Layer 6 of a small transformer language model trained on English Wikipedia (12 layers, counted from 0, width 64). Numbers have three digits each and are written without spaces.
A neuron's activation on a vector x is SiLU(gate . x) times (in . x), where the dot is the dot product.

Input weights of the MLP neurons that the questions are about. A number n stands for (n - 500) times 0.0024.
n9 gate: 379676371588526670638345532520518418522306345469545418269345312414639814170540457383311429597357678437475383521420426507381474427293408664590324553469516586487463500548559603693403592731550610
n32 gate: 538642587634287481606630583429505568600415478699407546140409419171542573476384587550159498453399390453354428531500532258291513471575497603536455358455626475384428444394594473307544457539708599
n35 gate: 467614439554547594448547419423479492488291556561432380432560518528672435597505610447486379615431566529543486894447333532791531299791406346350326469515898693451444474496670693335348409549490512
n48 gate: 378499387497615639544551588332314541298738525536555458600360356608366482469752662797590507443444477387780458494600334555513381572644481539511498666524627418509336536481489593412538440379425553
n56 gate: 496281347694468533574320839506405492430429338404674626355284603468615404394765332367413511675369560490281647428719573626603394736506572661639286640264531385562582570682713560598469544543578358
n64 gate: 520503231527351383580569362305588244593650357553713215491631507543524464607330504477266517414370530324974409543467413467324560535564526400502591414515472446406406714478455460337597574483707634
n68 gate: 558484417518735525476628613344533410425648594481536579426760433587611573421324449690307671657443491282489574799678347406580374596499590454624494354565369430584399490341643281810469281449456637
n69 gate: 347420532560346569494694727289282560760529486564366405538505539486572686399361632286525615447354736409659657380200470576601626557396517483635339393584660386680608436547250458466574534520445275
n98 gate: 644711498406630569425484386582463463533301619437462427796416406433194581572379568557500232840426576505377501525506259282637506555595384370539202410660645715593529417536347434463637384520477459
n103 gate: 537589380585238458664283354525426455519352496645565449393460520552615535424441665370317368513467329423534396327649525748700499425392533302335533387707611687538660460569757429678529495507528640
n175 gate: 404485553577445295540174546540559506792352674591328552485528709513551746487313446434651575367379378585406559512513511245405459350507558300740443263634510347562561452432509481345387357767525552
n179 gate: 848645246468419572618517409646506433650361507464700590333581510267730774497321323430572503397411553414687646631251499571610525647447780686550552403659404625646419461632497533442601356758776493
n9 in: 585655481617390597570354661306524585529705509423653453375322437630465411562625759308499432584502437343601566514734553844359718660209273845388726430403349354445438400415543306481340500431465658
n32 in: 493328621489705533401398674702533340567358371465483511524657287501466647629478660569732439584531418666313461496375555649545525588691607780591385518572268762484432490485650302658594447591611445
n35 in: 499250604288706401491540625505648339466501362515582564341523500401478607520485356531519349258482518531177357464557638457498569788589554702601497614486406359732524571444321367511560553313452387
n48 in: 606762630466408481563458431617649431481471562650288565211420514411602528382541539526690469428518530542381471428690531576228484438518497454476652416569599547507384209493345641383395557449425683
n56 in: 273437371584526471432760369540332860606397345486365678272640561761546627451398490551529485326469736602455495469402425672550580503327790481579783453388562553572783398632262247621367496528545377
n64 in: 650738534475540258484655352450360436472668523372634436621661334424522269606582462242657697565392636389603590503456435318527557741531675310334414501796481564579604707582434561368370508555549581
n68 in: 343575476478621784514723409476737263609566563685470508634476256564603540555577487460478506478527640570580474755608343659492569352472447651584783437610504405556231682546588465681585660367543407
n69 in: 455127489344539522618639504648176409605435499637568612575541442465493521565343677429397221585550508414280357667364336455562406364505350520289411494502526438572577573457466326375764774500375330
n98 in: 617481574614483426486338460450425196339486694413339388648539205562642566323340420578402651448467656431446472270496536631396432742456571526529707449641588519318613316709507381483667431561631449
n103 in: 615712458518621714571565589402470526665640225385494617313769424541619469339413746325454329486437352497673409542335491530702550290455416534397603406696549668384627614548606664513527535432588422
n175 in: 536607566421730453379653473560778203384571647485373194796639429389266452350535531370382348501507648401560366530570591449558850462330534417396351459323426632485478682690465453744833488344304510
n179 in: 643425398561488956523557591589288316615393302420486463298649278457474600688456353327750478484450266236346440469485595667483345305522519546459499448445301696756725519324477661523366556819415539

Each question shows a token from some text and the vector x that enters the MLP there. A number n stands for (n - 500) times 0.046.

" de": 429548677423486536563458560319601595497537568479354517669527608390614596454433699499416491292851463648577312689520476350655460521609538637449535607580441303288454500367533535444376693507536396
The neuron with the highest activation: n35

" J": 444344629603523597342563350577604485428564439607568583401347379479344445376562625485752567493863408707430486507394326293495558496362445544495505431506414452353422563322322521514385523613466386
The neuron with the highest activation: n98

")": 348498463462528453483380434558486485552621654450604488390559482464410461515593570488466395422581578497438435553274457476608554522374367518518662568567497531509597464539404503606578626450259634
Which three neurons fire most, strongest first? n9, n103, n69

"t": 502319529556530474475547531491569553534500505350452537576573513494458436453454510483582547491628430622363314522423667491399469544511482522577549421401454495484543282590387420533528457568362473
The neuron with the highest activation: n175

"us": 482591711502465601543472509587623576605499674540398681567616376485444456466503444583617492598736520331442335509588456541536698530553613659405619649458452424542425456563372379675511668530594538
The neuron with the highest activation: n68

" is": 407541544464569376449336421434556546787618626547418609345528471515537809508333409327617478342776469705541451408548506569661569437340336489384446490476443388392484399697309455670439655415402639
Which three neurons fire most, strongest first? n175, n9, n103

"ul": 406533638380406415451473561576472526595589387427418491398647369488580570599514447566517525404623375527528396417332492537452614392393557619634533583551361513466556466515336528579501503354580549
Which neuron fires most, and how strongly? n179, at about 32

"nd": 511394480344601520450570378382434590331768568512613433452531367535515430386561494577488445548627489451429503428388391468418565479528481485455636667520388498418484362506372401418578592421542569
Which three neurons fire most, strongest first? n64, n48, n68

" (": 386625616511563506460601555512438574571664461366566793571362601351554437512505459677705636550622550621527410535388441624589366422360493301452412571522476485391447494615546563530488730457563465
The neuron with the highest activation: n56

"ine": 483487521406585395373560516399537494425617554373579488521598595451431549301463480507628538412652378579526469444439707408546519571553518540380667505642425513447460522578408511486544551319388469
The two highest activations, in order: n48, n68

"u": 414459651494505487337524577548460442513511503490576428491653412488564414483522605576544505492625503517636336383429564495448535557566422612396444699516442559469521630451362412478520530452531570
The neuron with the highest activation: n64

" h": 462533424418524532403513452375636595543568620450517550498676591521458497646641540283552522522837487647382418627390457507472420537426220505524522568564447495314629589535397542388285631420299377
The two highest activations, in order: n35, n98

" I": 383528634612434654542514388506573597592543372634504673366417236555589391525770426444606633437823435575489421529367553432541573481466344371493535609492466472334543527463478322563559517507502344
The neuron with the highest activation: n32

".": 275631602409413358483504472481434537551537569582445621514616566524442474573550497397473520362759520422450423496386529609688441414587506466527582494403514725477536433579507651417562514585404637
The neuron with the highest activation: n103

"ch": 532368504460532293497509545448464639412759520452652428462600471560518407487585487384511499503647449568438455462380615540450594581512449489487582562474535494376378399626361425411392499398525446
The neuron with the highest activation: n64

"ap": 434386670323411477442512533439520407508556456419449547488497388622410445567430372538534553604622486575438553403485650469456515538370530590286427594446377446471623439554252566521571571350486498
Which neuron fires most, and how strongly? n69, at about 17

"am": 562634593491539736547504511536483553553529528306405482562509435537502399680430570506609525491636504597408472342350642592402660513333540734507452463501413560422442534400373589537529556329614472
Which neuron fires most, and how strongly? n179, at about 11

"r": 499523527430510575446373678482433457547564608603494520546578258492370585638602498434526457477751535600438479477459434474386473432450307597478461591269442488240501390536382597269438584592448585
Which three neurons fire most, strongest first? n9, n48, n32

"ist": 544499401352547524487515530484506595480540554558639606322627476518433505505439415486522358349656469521522281620545636544369472420474495507383456589613527530583340440458473545688609518399349468
Which three neurons fire most, strongest first? n68, n48, n103

"ro": 424457509471495624294509574300494426549323423397555462610437450486567305455560423513518419410733578487362242549432630313638445466617392518457591597293530569457506531607672540351428504495541425
The neuron with the highest activation: n35

"at": 519503610296580542461473450561620519476530579428554378471471455562483400387491450441536390455614559538587428466545624478412465496419519481489482563545400581371516451610393602466547556331504583
The neuron with the highest activation: n64

"ast": 532558583469433416524534335296377568308526532509664494513450498674463503414595446429467468357814397422496487337352479399508583494565507566221564392544396574482483359464540580389520523508387491
The neuron with the highest activation: n103

" D": 440496550466537601564651420502574515396820528588697532437403317436363511414578691348595511503794522611533485550425406510423561379514481470498503584587433497466550477485437448516577610609528502
Which three neurons fire most, strongest first? n48, n9, n64

"p": 528515648436569546338405426438567519435438508503485597429575339446501503503356549447496430509776323545394445532552511548584599483551478551437546654522698508529500448480559500652566591482365414
The two highest activations, in order: n35, n103

"al": 521497640314466443392522503489475411506584459498468464437561494466517469466503549642438455520787545531400420506529563498550479409376522440499517465635420486425521288434471536526399491298457531
Which neuron fires most, and how strongly? n103, at about 4

" f": 515457719633471696375513585687682594494588618370524517400559480567489488592464560404654448432798347644390506548372283522532387524583392433536487791551481463440594425437451505576504649483469612
Which three neurons fire most, strongest first? n98, n35, n175

"n": 467602524534590600399555421472399567370572604494514485545523497444520460481510537575498436419676654526411499534454475494492584504386427517369524492604475416406567416465359468473545555376381396
Which three neurons fire most, strongest first? n69, n98, n48

"s": 528661564512466531497397644450483630481579569487456578511548382498572505540492527464527261588727519605351475530428593487497668393461481507469414531513542563540567422450413525474392715509458470
Which neuron fires most, and how strongly? n9, at about 57

" as": 413470620467563387414442436537512606567731663708375591521406622574651577461542493468497482392783586628528445498444647446667669395582560473407511470463475476398525485573467571569463676512594461
The neuron with the highest activation: n175

"y": 524557507434475493406492567474499569390601532410397484488611479520393481567529538426466472415628503477383341387443634486479547537367385488520532482577548487494563534558411503530666388403467504
Which neuron fires most, and how strongly? n98, at about 38

"res": 553585609478416522475518818394586413588545559507444512492400451570540479466472468508503428408672675523480350537425492537446512581399560573492486678555552500440513243660557530625484620382526367
Which neuron fires most, and how strongly? n9, at about 120

"m": 465463457487581609405643437418475610510548584372560478557530454525439527512437552566451476525730314488358545541451581682520502548466492575361523482484499428372364483581467505581454536339416374
The neuron with the highest activation: n68

"as": 502524590501581419545563389449517442496636542477433509580451414507411363539482601492530425507770668477443343379531461429479689527556543442399511515432493534506452468644410356424590594373626482
The two highest activations, in order: n98, n64

"2": 471544500531546489360485373465552411551540550354531520516494303435507540658532561478482614529663494594542525396441546429570487478388427487533490526472410429428476398433504672525437384568493504
Which three neurons fire most, strongest first? n98, n9, n35